Layer 6 of a small transformer language model trained on English Wikipedia (14 layers, counted from 0, width 96).
Take only the direct path to the model's output, skipping the later layers: a vector added to the residual stream pushes a token's score in proportion to its dot product with that token's output vector.

Output vectors of the tokens that the questions are about. A number n stands for (n - 500) times 0.0033.
"hold": 511 331 495 444 734 431 327 516 804 574 468 354 352 560 452 388 552 121 657 562 529 336 469 318 360 453 610 476 520 516 137 667 570 407 406 505 447 536 782 785 422 584 611 638 458 564 579 238 601 472 541 672 551 636 322 645 330 287 726 551 406 487 610 512 164 447 784 472 436 574 445 835 575 441 638 549 700 382 518 689 380 915 675 440 719 189 654 562 385 707 259 452 752 421 671 663
" hon": 561 541 414 532 503 655 510 564 524 578 344 344 390 631 687 356 430 544 503 549 506 413 430 324 444 637 480 666 545 512 500 430 316 428 566 509 431 493 640 598 578 662 482 511 680 546 620 435 515 362 566 416 565 727 430 612 459 571 531 638 534 648 661 454 308 582 515 479 411 565 366 562 717 516 437 516 527 490 643 581 515 742 613 392 474 473 668 631 298 652 483 500 458 664 497 524
"urch": 474 630 443 408 467 496 297 340 317 677 540 422 288 587 482 432 396 211 606 622 816 385 315 209 369 580 464 897 658 535 623 450 460 253 527 644 300 557 432 546 649 489 563 496 460 255 425 455 583 654 552 486 651 627 226 562 395 429 644 777 380 646 396 510 296 509 594 315 513 437 360 684 628 616 496 633 592 349 631 652 203 491 533 505 497 606 456 575 336 671 429 445 624 547 552 514
" recogn": 550 611 469 460 505 572 497 484 628 595 288 305 522 601 663 267 386 416 486 448 523 432 553 344 447 641 407 703 592 501 439 437 330 489 579 509 335 600 500 497 547 632 492 613 606 531 633 341 569 488 675 458 549 731 470 568 495 541 535 512 522 599 540 413 403 603 600 483 431 580 307 478 580 598 440 461 589 485 657 542 517 594 651 451 448 446 534 557 402 586 353 572 537 570 606 404
" GA": 612 330 385 515 385 381 232 286 549 573 402 466 582 530 484 480 492 372 854 433 509 333 481 580 149 680 710 620 575 510 361 514 570 298 713 500 351 856 575 408 753 558 461 715 618 421 409 480 628 456 605 469 585 475 500 641 274 445 653 614 350 562 500 403 366 752 706 721 711 764 377 483 509 126 579 518 464 454 441 598 196 281 548 384 629 355 667 665 403 599 158 505 749 461 451 663
"Species": 680 255 316 529 546 650 270 210 895 765 299 510 540 742 561 465 320 291 349 380 635 400 370 382 516 541 609 619 538 549 484 371 760 352 471 495 599 601 446 650 659 437 767 461 414 371 500 329 558 598 534 165 744 490 306 762 310 263 471 539 415 697 543 365 128 633 730 918 596 571 434 675 720 527 291 441 508 285 530 747 223 418 561 595 841 285 567 795 420 971 403 676 401 475 557 650
"tal": 513 500 296 480 526 595 510 371 639 584 519 403 541 504 488 604 554 596 656 334 660 385 559 550 180 325 574 416 678 503 416 300 533 522 492 600 335 779 453 596 470 484 496 696 692 459 797 481 607 340 591 319 756 560 430 629 252 441 712 563 399 605 713 362 651 612 679 546 487 512 408 874 380 158 567 647 670 225 584 607 381 473 693 361 450 477 518 693 463 558 584 738 607 455 690 677
" Gard": 518 416 299 429 495 612 382 528 424 490 570 489 330 668 544 706 503 369 483 445 523 395 282 356 465 637 658 586 591 512 290 426 599 452 435 645 452 569 530 530 690 628 734 433 688 423 492 411 512 709 608 460 540 557 434 503 426 407 556 543 421 415 500 462 352 500 522 549 595 587 477 619 588 488 500 562 581 441 626 646 514 545 626 575 554 575 549 550 387 557 462 484 588 413 555 570
"ockey": 588 286 228 370 439 593 349 420 566 640 410 340 492 421 605 404 363 566 637 427 629 300 500 592 322 742 382 551 699 545 290 518 517 606 580 627 466 426 620 663 548 651 579 672 481 305 286 300 609 393 518 309 523 423 464 510 290 582 256 532 430 774 401 375 260 386 578 696 509 535 456 566 483 408 472 825 535 234 712 533 427 572 438 402 551 411 712 477 322 505 99 694 650 483 433 714
"pecially": 538 505 411 496 644 696 230 194 585 695 263 180 465 714 440 507 277 303 633 326 970 271 468 308 253 506 762 411 469 517 401 217 483 245 377 500 260 887 638 715 397 726 673 749 652 167 127 228 529 714 615 403 741 483 339 738 479 273 544 430 494 665 314 316 201 778 735 405 304 593 274 517 535 91 299 579 442 242 545 493 159 650 393 324 637 228 750 721 123 803 317 742 620 558 740 802
" successful": 578 559 537 382 658 545 474 376 621 542 397 299 553 579 569 331 450 452 435 520 596 397 443 479 368 555 564 651 436 503 382 380 403 376 617 537 464 566 521 533 435 538 494 573 606 518 455 311 486 517 722 423 550 649 415 582 578 551 600 621 481 492 353 425 321 684 573 578 533 471 410 550 580 446 329 687 563 482 657 465 494 567 646 447 648 446 541 576 490 676 340 667 512 461 479 538
"stein": 486 565 500 372 608 740 201 438 681 575 615 446 533 601 579 737 547 348 555 452 703 347 373 247 513 551 457 470 691 504 536 424 585 332 524 414 360 715 507 674 328 456 513 601 538 362 606 338 728 772 463 548 657 697 118 602 581 418 657 662 340 488 544 388 398 774 633 268 714 650 589 625 457 345 747 544 643 299 635 586 478 559 612 205 570 542 644 575 405 688 295 788 797 424 532 614
" ==": 561 644 604 305 377 408 546 292 723 555 285 558 453 641 754 328 500 379 469 476 674 525 474 239 602 528 714 621 547 524 483 416 441 600 728 716 360 513 448 471 475 673 504 481 572 464 646 507 469 516 683 469 634 627 538 472 392 396 696 828 310 747 604 507 197 581 773 524 396 681 296 609 735 554 572 711 350 283 496 607 354 492 427 482 335 496 426 548 456 691 371 404 436 339 522 369
"ificant": 637 439 255 487 651 387 350 170 590 704 364 224 456 469 554 352 517 250 549 224 550 481 465 135 546 464 575 600 596 525 414 528 674 388 384 441 280 554 621 787 500 627 509 517 718 537 554 442 410 550 520 531 456 782 315 741 557 504 832 417 256 669 315 363 429 495 500 509 472 667 185 544 590 449 479 453 540 184 556 752 349 428 725 334 632 664 588 719 245 625 269 815 621 327 483 736
"pite": 550 481 398 569 702 505 386 321 743 792 267 202 271 531 423 365 260 245 546 357 721 159 494 456 164 656 517 632 395 500 297 217 526 275 544 641 500 876 576 478 650 422 622 676 657 186 335 298 404 831 704 599 618 555 226 624 430 422 809 354 270 515 185 364 223 816 632 537 435 529 325 591 593 397 406 365 402 299 515 634 368 627 594 225 679 306 494 701 333 722 280 839 695 495 655 638
" ±%": 626 507 556 511 525 434 536 276 628 587 478 450 457 644 453 393 573 294 473 291 428 419 253 318 561 615 593 432 559 565 341 492 684 220 376 528 491 604 494 558 679 426 527 448 695 279 711 570 613 683 509 342 504 648 467 702 443 401 616 462 282 681 618 433 317 678 697 746 438 628 459 670 630 623 560 512 471 364 595 633 488 685 665 418 657 283 491 600 141 758 337 541 648 484 687 472
"=": 605 457 471 547 411 630 403 493 564 643 315 552 510 566 522 462 565 472 593 249 572 649 663 480 438 787 538 418 446 507 439 528 590 602 644 611 477 500 689 609 670 354 662 443 602 385 640 438 450 463 474 415 496 510 493 712 445 279 481 376 384 759 597 386 538 466 609 629 479 575 535 365 507 360 279 441 409 384 416 655 630 493 485 453 459 348 416 571 496 788 237 662 457 487 528 560
"rated": 573 410 376 455 657 713 432 197 602 718 403 478 366 487 404 382 542 386 697 570 495 411 415 517 486 441 500 394 626 513 466 257 812 303 574 724 490 505 422 495 636 526 687 728 735 533 730 394 471 753 351 354 436 614 179 646 426 485 917 584 409 598 500 296 526 546 793 670 842 648 399 509 799 613 543 505 585 243 640 724 671 529 789 332 602 741 470 445 359 500 343 604 485 478 695 383
" Week": 609 409 447 418 633 534 515 338 522 488 569 456 337 538 635 728 563 602 497 391 569 363 521 315 340 614 576 737 625 507 280 204 526 530 469 487 507 611 466 483 724 613 513 368 661 386 510 331 565 510 695 534 454 663 551 678 474 601 488 416 353 470 412 354 566 591 643 677 497 500 443 529 681 571 340 642 524 418 550 620 566 652 447 399 466 482 574 392 378 623 457 522 531 465 606 656

Output weights of attention head 0. The head adds the sum of these rows, row i times number i of z. A number n stands for (n - 500) times 0.002.
o0: 464 649 444 440 689 506 571 262 371 660 401 519 524 745 520 420 486 485 477 618 644 390 640 713 432 289 562 683 675 349 597 501 376 490 634 678 427 552 226 444 501 369 500 436 627 506 592 405 513 543 460 615 666 532 446 459 262 626 535 381 701 453 406 341 507 618 368 629 596 658 383 347 388 334 381 740 513 292 441 317 477 743 698 492 447 441 549 482 506 379 449 570 368 571 509 605
o1: 538 566 474 396 460 637 551 442 485 740 691 422 612 464 517 400 507 453 393 575 594 452 677 540 576 746 756 470 372 454 377 580 737 642 442 591 179 619 609 488 454 739 320 533 521 462 677 432 636 458 645 573 395 462 497 405 420 537 619 296 828 598 572 523 351 466 809 571 554 219 383 573 327 486 671 345 442 452 453 717 449 616 530 607 408 347 455 453 707 535 336 403 544 417 493 336
o2: 593 245 655 396 346 245 339 174 432 220 591 607 493 513 367 622 586 602 614 550 373 272 574 504 494 424 421 652 547 266 438 568 498 644 397 460 241 270 577 450 558 541 469 299 662 387 460 525 699 433 625 634 482 721 349 510 271 402 496 662 571 722 567 448 546 573 435 539 585 510 475 541 777 462 239 686 272 489 395 378 287 512 677 670 629 491 434 558 397 436 277 462 387 469 502 465
o3: 468 486 543 574 471 308 543 530 522 633 613 546 535 532 563 621 818 559 542 489 379 633 452 570 638 519 364 391 785 588 548 463 467 269 496 598 439 376 524 502 550 455 475 708 644 577 426 486 537 87 446 612 776 594 462 447 434 373 507 418 516 406 454 572 233 459 698 624 560 538 575 691 611 601 266 415 402 650 476 543 634 442 416 433 469 494 459 462 468 489 423 296 414 437 524 527
o4: 281 467 562 543 400 625 490 710 444 561 581 565 541 552 403 419 663 468 444 578 490 421 547 565 455 411 352 594 501 886 619 349 419 488 676 620 511 541 565 294 363 667 469 457 482 578 515 431 707 506 720 402 381 747 546 518 719 651 560 560 481 345 532 451 374 662 696 666 381 523 483 429 720 542 586 608 698 330 790 455 383 460 491 492 503 441 478 465 42 442 479 166 419 503 523 397
o5: 554 408 512 339 804 604 550 495 524 707 723 520 553 577 572 425 372 496 407 464 503 616 647 494 523 431 410 449 469 657 429 379 353 637 477 540 477 382 464 453 377 616 577 424 432 463 523 604 362 501 413 395 579 711 345 458 532 605 480 519 541 277 501 623 344 454 602 411 503 525 566 485 560 494 388 693 633 568 636 498 413 674 367 410 627 476 543 455 609 374 422 586 269 385 447 401
o6: 714 899 535 473 562 530 366 246 604 758 456 628 555 522 343 594 629 735 470 467 446 321 412 502 471 93 539 257 623 276 403 659 441 360 224 428 635 530 472 386 659 742 515 696 564 267 530 647 491 486 457 624 472 430 466 479 556 604 605 319 383 536 553 387 699 438 380 580 445 518 437 528 209 443 236 467 724 524 456 420 531 605 337 405 569 436 853 247 506 593 383 245 501 397 469 417
o7: 469 700 476 228 326 535 404 494 179 370 194 594 342 509 439 404 324 713 346 547 579 602 596 288 361 438 573 630 553 635 479 597 427 430 502 345 586 640 445 519 687 653 626 469 379 366 548 455 487 484 437 457 457 618 262 619 462 587 676 649 433 600 493 393 682 493 603 291 512 461 648 507 543 723 577 707 274 434 594 577 337 438 531 425 529 510 275 528 548 419 521 415 526 609 527 602
o8: 913 606 649 383 335 497 275 550 545 532 550 585 359 436 424 175 703 500 733 500 557 426 537 590 620 712 566 527 409 454 446 481 343 424 714 508 424 593 631 492 395 533 520 585 584 668 462 503 332 669 492 516 422 510 254 425 615 687 515 470 393 311 521 588 575 546 358 566 434 442 436 417 537 625 483 246 361 655 537 611 588 396 584 369 625 584 547 635 335 507 580 327 622 463 425 470
o9: 469 420 461 491 366 608 453 565 531 629 675 340 413 306 629 633 461 573 603 314 489 519 256 360 637 440 689 481 608 401 624 487 394 482 554 613 653 427 582 572 539 521 788 572 762 441 413 605 578 457 440 470 477 463 589 487 492 514 509 694 450 172 627 511 504 425 501 633 476 571 500 545 289 470 564 579 618 370 410 519 609 458 537 525 442 566 626 477 631 530 413 591 580 561 443 495
o10: 448 655 513 560 632 310 547 546 460 847 513 169 765 454 561 173 384 492 453 396 407 643 653 332 621 724 688 522 432 460 528 564 241 224 435 413 476 495 576 564 252 459 456 424 611 529 403 467 474 514 367 309 518 533 585 543 662 383 613 613 427 507 770 418 660 517 561 442 584 341 434 308 750 521 406 592 792 476 628 438 402 516 426 574 470 360 333 344 643 638 480 362 538 539 490 709
o11: 289 463 363 413 606 418 645 515 414 443 541 565 414 606 632 625 625 593 404 777 438 585 387 375 658 534 477 434 533 570 466 501 419 426 329 589 394 605 659 458 508 607 542 350 461 570 594 603 580 312 529 677 542 540 682 470 439 573 618 534 518 293 555 368 546 699 411 535 485 354 549 539 499 488 549 587 463 536 484 701 427 418 307 407 327 593 417 704 368 595 519 185 578 405 688 591
o12: 537 518 450 750 329 523 496 592 424 460 395 567 541 396 440 535 397 317 612 312 459 547 291 205 564 433 782 541 465 422 493 550 544 434 419 408 525 407 673 547 697 604 405 297 739 462 544 636 396 613 452 517 355 733 561 504 695 563 576 596 520 385 546 373 422 375 414 472 479 650 568 476 535 364 548 338 702 702 407 584 522 617 530 373 675 689 583 445 258 583 628 540 577 627 509 500
o13: 353 472 531 538 575 610 555 566 762 608 350 512 346 788 523 498 306 437 452 630 439 725 486 368 729 611 519 505 649 392 467 308 477 493 309 433 633 542 464 371 314 639 533 590 513 361 482 593 529 546 357 389 437 687 622 452 460 403 641 445 427 541 370 372 402 507 272 382 480 461 533 625 544 490 541 429 370 468 432 539 631 484 388 567 316 563 429 305 536 560 563 548 372 317 501 654
o14: 179 540 423 438 573 676 448 763 460 613 653 799 559 243 328 838 388 518 675 567 438 705 274 491 473 623 434 515 419 158 432 495 537 357 458 518 652 505 581 648 563 442 240 263 549 320 762 547 535 411 488 430 458 579 465 525 666 622 567 430 583 587 400 632 566 560 451 388 486 587 605 533 484 513 664 425 429 512 608 522 557 584 519 420 498 455 613 552 435 625 270 522 428 501 537 356
o15: 561 389 598 478 533 553 607 613 506 669 490 445 290 594 576 507 396 433 420 363 709 286 318 408 623 480 425 450 243 567 689 562 335 547 612 647 466 460 682 717 389 405 388 691 500 567 585 512 734 444 655 441 751 529 390 449 615 446 451 603 381 615 534 469 480 398 530 691 363 602 506 606 541 374 492 539 542 718 321 499 615 596 642 566 476 495 714 515 455 609 422 699 567 670 397 515
o16: 321 534 391 835 552 569 601 757 804 606 554 580 669 447 730 423 503 350 466 618 493 454 582 551 233 611 412 448 518 280 490 631 305 496 428 347 607 661 492 535 558 452 586 376 522 516 704 222 438 366 664 678 549 316 584 442 321 287 362 522 314 569 302 395 358 472 523 636 560 373 580 396 439 562 465 628 828 528 387 298 609 540 458 483 321 425 551 438 554 440 481 438 752 462 346 515
o17: 558 461 457 579 309 355 415 458 271 267 378 552 458 232 571 234 602 585 391 475 773 405 684 621 504 579 629 480 606 150 527 663 820 532 557 536 715 463 431 533 495 645 458 579 532 579 564 496 609 484 484 414 265 536 575 448 421 485 474 322 514 487 664 538 316 659 544 609 662 797 362 541 492 490 526 537 383 569 472 705 368 532 668 659 575 321 498 464 370 507 503 372 531 480 457 292
o18: 147 438 538 312 548 554 321 425 486 771 477 451 577 507 479 544 496 536 452 576 531 650 447 603 442 516 500 487 521 437 663 689 597 588 699 378 440 417 371 686 210 590 548 479 537 419 306 409 290 601 453 502 636 273 681 498 262 558 275 590 568 545 632 386 644 392 456 572 230 448 440 257 549 346 660 352 481 608 485 282 471 680 531 439 441 396 428 480 514 308 667 324 609 653 522 375
o19: 258 471 452 767 525 336 643 509 570 609 398 458 573 579 551 214 581 472 378 401 296 438 607 698 576 541 442 496 481 315 647 339 646 292 577 595 509 556 267 484 382 412 377 592 327 574 655 514 392 421 386 514 544 505 511 331 523 454 535 437 438 439 490 449 502 569 542 631 457 659 618 572 415 533 474 471 335 392 449 312 636 425 657 341 947 422 501 395 357 463 411 566 409 277 540 513
o20: 249 761 611 630 244 684 487 702 429 228 420 385 759 625 614 508 592 536 349 350 801 575 515 686 401 639 546 404 463 456 615 585 568 475 510 557 560 624 466 639 304 472 718 666 485 422 481 512 675 455 330 468 458 506 384 422 435 186 318 465 432 709 431 471 546 542 610 423 536 545 508 506 490 559 405 409 482 393 656 570 303 612 491 630 386 510 682 518 384 447 261 426 363 561 705 474
o21: 598 309 453 493 228 342 365 479 418 179 451 526 584 476 349 523 664 387 661 416 721 624 494 412 477 600 414 499 341 627 521 462 470 502 248 404 485 414 569 632 455 416 576 493 535 673 539 552 444 444 437 500 421 193 309 537 516 484 654 597 505 817 676 439 333 313 378 366 390 573 441 515 619 571 309 619 463 831 318 507 570 587 347 674 475 518 310 517 309 613 573 511 511 535 538 556
o22: 421 622 625 429 416 432 692 396 559 407 441 309 331 642 510 469 684 479 321 601 516 464 459 301 397 560 524 524 357 614 448 784 395 432 445 598 476 412 510 567 417 769 603 582 526 587 509 493 490 469 610 413 464 708 338 382 424 524 386 505 350 770 372 333 423 411 719 463 627 529 366 656 516 704 592 473 442 608 420 422 378 549 559 476 673 455 506 526 497 527 464 629 419 514 720 403
o23: 735 393 615 556 657 531 620 246 506 685 685 235 584 538 529 515 535 579 382 614 457 639 592 648 401 721 544 455 548 493 553 477 665 462 513 405 491 460 486 538 392 571 424 377 386 416 525 486 589 424 383 435 505 496 533 569 571 702 600 459 673 457 451 507 301 565 439 249 543 550 448 466 427 445 421 599 428 383 422 489 380 455 522 646 428 240 573 653 439 612 358 359 388 531 513 550
o24: 316 509 396 522 433 521 412 569 455 503 478 477 571 315 515 485 405 509 582 434 634 519 599 424 668 368 358 487 514 412 497 357 438 506 798 527 467 418 507 618 511 246 820 307 444 656 370 538 529 266 411 404 627 568 545 596 607 426 625 734 550 355 661 486 452 568 674 707 419 739 346 313 583 408 495 621 284 353 515 515 502 553 485 318 560 545 472 443 685 320 261 444 503 771 158 593
o25: 337 372 492 353 418 374 408 462 695 491 504 314 619 540 727 555 651 690 609 688 593 362 564 629 303 722 638 511 588 222 522 534 437 240 373 489 634 618 585 420 395 568 639 711 621 444 366 545 725 615 606 629 264 587 493 825 442 556 526 376 339 283 428 438 672 392 327 483 536 479 496 512 340 549 449 633 337 839 649 417 293 389 422 411 496 581 484 369 545 464 581 354 511 613 308 554
o26: 393 517 632 620 624 352 705 422 408 722 396 408 452 655 367 492 491 324 581 442 348 339 345 385 552 498 592 551 434 418 664 678 395 369 388 364 403 461 566 569 583 537 505 422 299 324 568 429 679 569 374 459 373 627 604 439 402 472 492 502 617 294 557 569 527 490 581 355 771 625 609 417 451 447 519 349 511 507 559 426 361 688 544 488 613 526 468 533 191 545 601 453 581 566 488 511
o27: 434 649 485 628 596 579 363 558 531 493 517 399 480 617 465 653 745 464 665 440 476 541 525 619 383 436 378 535 405 392 591 550 287 497 632 423 648 437 490 396 501 398 461 467 684 429 669 401 365 521 643 566 568 549 462 471 619 598 411 515 703 437 421 625 404 508 382 579 422 651 582 396 523 514 280 388 507 591 420 466 460 457 475 288 436 437 406 500 358 466 400 430 458 500 301 466
o28: 493 576 651 456 654 559 743 589 810 720 693 514 554 351 569 414 302 511 398 685 430 580 496 340 560 477 432 438 379 453 596 326 506 279 460 418 662 298 396 590 573 522 700 504 407 497 633 502 517 457 736 505 454 398 294 599 498 402 599 355 473 718 649 495 510 446 598 625 508 469 405 435 434 765 259 592 663 970 463 655 453 604 493 660 914 343 245 597 392 417 396 381 385 468 372 226
o29: 666 386 342 487 507 311 437 449 329 815 590 610 399 422 687 312 515 464 474 507 338 514 603 488 611 603 379 382 550 598 693 613 535 422 644 486 518 320 326 348 678 581 404 156 581 731 540 558 481 442 481 676 575 430 551 492 429 586 652 568 483 375 374 643 633 381 515 520 403 384 608 528 481 567 531 506 510 425 376 475 843 443 737 511 702 439 370 654 294 648 689 459 619 642 521 516
o30: 697 735 415 763 560 444 571 585 338 410 663 435 563 469 697 506 534 416 279 632 476 603 475 439 548 606 216 417 539 371 454 539 491 587 479 368 560 555 451 540 721 573 296 373 448 550 492 388 721 423 652 398 559 329 529 368 609 545 478 526 622 508 485 758 517 439 546 345 676 551 437 430 341 412 672 513 412 332 515 419 526 452 200 274 585 519 652 480 284 590 401 665 731 515 399 541
o31: 693 435 472 473 446 344 678 447 388 298 539 489 473 374 692 563 350 335 217 461 443 394 661 640 633 447 517 585 374 494 714 446 538 587 301 496 548 444 299 505 602 316 566 606 427 550 375 639 402 724 595 558 303 497 656 585 480 270 496 424 378 351 613 486 554 425 548 557 523 633 589 515 328 568 473 627 689 333 536 516 276 337 492 721 396 422 337 507 389 432 619 582 526 622 577 454

Each question shows a token from some text and the vector z that the head gathered there. A number n stands for (n - 500) times 0.015.

"pen": 307 601 440 451 518 309 566 580 585 671 255 438 638 397 595 303 562 886 540 508 743 552 443 376 512 733 457 578 497 351 335 585
Which of these tokens does it push down most? " successful"

"ens": 849 528 679 361 562 481 491 511 596 582 167 487 567 487 434 452 225 785 517 580 478 433 385 477 479 714 501 635 337 357 360 689
Which of these tokens does it push down most? "hold"

"ka": 377 207 358 549 455 216 560 534 530 837 237 510 665 563 542 558 436 702 430 658 676 524 471 231 475 831 438 639 503 442 459 817
Which three tokens does it push up most, strongest first? " Gard", " GA", " ±%"

"ed:": 554 631 465 567 450 528 527 304 623 327 581 546 568 447 380 599 573 392 518 542 413 507 532 396 369 501 558 628 570 520 401 378
Which two tokens does it push up most, strongest first? "hold", "pite"

"air": 349 596 495 468 208 335 525 341 622 405 554 553 563 448 571 640 459 635 551 481 534 572 547 442 406 385 405 363 461 631 400 282
Which two tokens does it push up most, strongest first? "=", "hold"

"ver": 499 392 440 526 702 488 448 718 617 544 508 683 523 413 493 344 495 509 417 440 591 467 568 295 592 686 530 537 432 557 574 536
Pushed up most: "urch"

" Jones": 379 475 331 416 650 446 547 714 561 654 484 553 482 687 647 566 724 297 526 301 692 367 476 278 617 872 488 604 550 197 572 271
Pushed up most: "stein"

"z": 663 423 512 477 439 679 485 662 502 570 387 537 355 612 569 606 508 471 314 411 293 305 409 485 577 535 416 480 494 444 628 538
Which of these tokens does it push down most? " ±%"

" Ly": 545 478 524 592 489 600 603 389 437 358 586 532 558 488 547 449 563 401 412 475 514 456 448 417 522 515 632 614 455 423 604 467
Which of these tokens does it push down most? " =="

" —": 371 641 418 621 638 440 555 429 565 317 596 626 412 504 470 480 614 427 408 468 623 601 571 491 477 482 500 493 536 434 661 438
Which two tokens does it push up most, strongest first? "hold", " recogn"

" f": 480 669 540 603 630 606 540 429 635 365 690 567 385 388 425 556 502 405 506 329 458 486 562 566 596 496 452 603 705 388 518 308
Which of these tokens does it push down most? " Gard"

" music": 464 601 463 527 509 652 418 497 477 413 642 624 500 545 505 506 565 379 448 426 408 446 518 483 519 483 580 535 501 463 578 473
Which of these tokens does it push down most? " GA"

" Park": 580 539 596 502 412 608 477 612 412 499 633 652 444 676 496 291 434 309 440 372 432 491 452 637 528 622 537 471 373 467 526 545
Which three tokens does it push up most, strongest first? " Week", "urch", "pecially"

"\n": 572 600 641 496 510 548 651 566 529 487 709 534 648 437 373 601 556 535 277 543 430 424 669 282 487 404 575 436 444 525 420 474
Pushed up most: "ificant"

" cl": 544 430 484 395 389 608 529 400 548 446 627 543 474 667 408 443 538 482 620 356 276 479 425 423 588 486 597 374 409 443 503 446
Which of these tokens does it push down most? " ±%"

" conf": 331 558 523 469 561 438 471 660 667 393 608 702 351 523 501 447 474 339 401 370 512 496 465 491 579 438 439 493 449 546 667 468
Which two tokens does it push up most, strongest first? "urch", " =="

"ious": 537 500 537 506 742 463 525 523 619 541 311 541 486 430 517 421 363 610 418 528 422 402 430 418 561 476 494 538 493 611 464 484
Which two tokens does it push up most, strongest first? "rated", " GA"

" mar": 558 619 438 561 455 580 498 478 523 521 509 573 522 478 609 560 475 556 514 543 497 334 386 459 540 363 549 536 449 574 578 494
Pushed up most: "stein"

"el": 451 655 534 577 505 528 440 121 667 417 559 446 703 505 555 589 424 640 548 628 449 519 355 504 505 369 457 440 508 551 414 389
Which of these tokens does it push down most? "urch"

"er's": 292 517 403 405 473 332 516 623 608 537 523 598 538 503 518 476 672 519 543 303 429 495 556 392 413 808 541 460 624 548 494 517
Pushed up most: " Gard"

" Pict": 229 451 543 509 447 391 683 590 676 541 459 586 438 525 415 411 431 396 241 225 388 711 423 553 365 670 201 455 648 494 416 604
Which two tokens does it push up most, strongest first? " Week", " Gard"

"ial": 481 558 278 404 468 460 699 444 470 616 391 603 541 499 573 510 570 622 410 438 506 371 389 450 501 285 467 356 440 625 638 572
Pushed up most: "tal"

"l": 395 498 652 508 542 355 510 648 667 546 234 865 613 512 503 381 430 565 512 265 433 623 486 366 306 541 410 567 468 625 294 575
Pushed up most: " Gard"

"an": 417 574 684 546 497 445 604 314 533 469 450 492 561 421 627 630 429 694 510 548 545 484 427 562 376 261 493 575 344 600 615 419
Which two tokens does it push up most, strongest first? " ±%", " GA"

" sp": 381 523 422 499 703 496 496 502 566 445 521 556 470 447 538 497 583 405 659 291 487 384 447 390 619 442 455 617 464 502 498 324
Which of these tokens does it push down most? "Species"

" b": 458 632 442 519 513 602 502 531 520 516 595 565 530 456 647 449 463 485 575 478 485 370 383 518 568 377 577 627 447 544 605 498
Which two tokens does it push up most, strongest first? "stein", " hon"

" en": 524 577 512 628 629 584 419 497 444 437 563 669 468 554 532 540 436 423 530 405 526 481 414 391 656 360 573 483 473 444 494 452
Which of these tokens does it push down most? "pite"

"ers": 397 548 526 560 834 378 468 478 748 538 482 573 546 386 464 466 540 677 539 327 590 562 402 338 382 536 509 535 466 545 357 545
Which two tokens does it push up most, strongest first? " GA", " Gard"

" given": 491 596 551 493 514 475 510 499 505 457 568 595 445 420 529 501 548 542 599 379 590 536 438 419 541 390 497 473 442 464 598 474
Pushed up most: "ockey"

"en,": 339 428 684 638 770 448 361 379 658 513 490 496 633 496 570 503 401 663 409 649 586 617 472 472 555 475 574 512 651 552 395 541
Which two tokens does it push up most, strongest first? " ±%", "rated"

"eral": 516 615 619 317 522 469 396 707 576 338 521 467 535 658 551 476 468 476 519 408 471 481 561 556 521 666 375 483 428 389 485 420
Which of these tokens does it push down most? " ±%"

"..": 605 469 446 391 488 407 541 479 703 266 662 535 622 535 306 619 520 405 438 562 499 480 685 349 425 571 596 547 503 431 310 407
Pushed up most: "pite"

" sk": 390 681 296 550 572 281 640 628 668 753 458 642 572 345 598 492 557 715 419 371 449 510 418 485 500 498 396 407 465 700 714 481
Which three tokens does it push up most, strongest first? " GA", " Gard", " ±%"

"==R": 492 579 587 452 423 530 548 508 571 516 696 487 679 474 441 627 594 540 343 528 399 473 638 327 493 427 547 523 489 534 495 470
Pushed up most: "ificant"

" and": 519 491 494 603 558 569 577 409 473 399 592 522 541 471 560 467 578 444 452 486 546 456 454 407 557 535 610 614 519 434 565 464
Pushed up most: "stein"

"ters": 404 620 483 452 445 516 298 507 589 441 389 648 543 554 371 523 423 668 555 248 601 679 505 416 401 363 444 279 283 517 555 623
Which three tokens does it push up most, strongest first? " ==", " Gard", "urch"

" to": 494 541 450 547 565 549 575 437 530 447 603 620 506 549 509 428 532 373 444 497 416 445 415 442 545 462 541 472 496 553 602 491
Pushed up most: " Week"

"ant": 605 701 565 518 499 458 389 448 356 327 404 348 304 489 528 430 814 728 653 567 571 538 488 430 577 238 292 503 446 535 710 532
Pushed up most: "ockey"

"om": 604 583 535 416 428 426 590 728 383 728 397 628 504 323 639 362 464 745 485 364 712 342 470 422 547 438 358 493 624 359 600 696
Pushed up most: "tal"

" D": 341 780 477 391 424 380 574 625 613 557 484 398 442 486 486 614 609 583 363 454 580 505 691 528 301 580 483 309 534 539 561 522
Which three tokens does it push up most, strongest first? "hold", " ±%", "pite"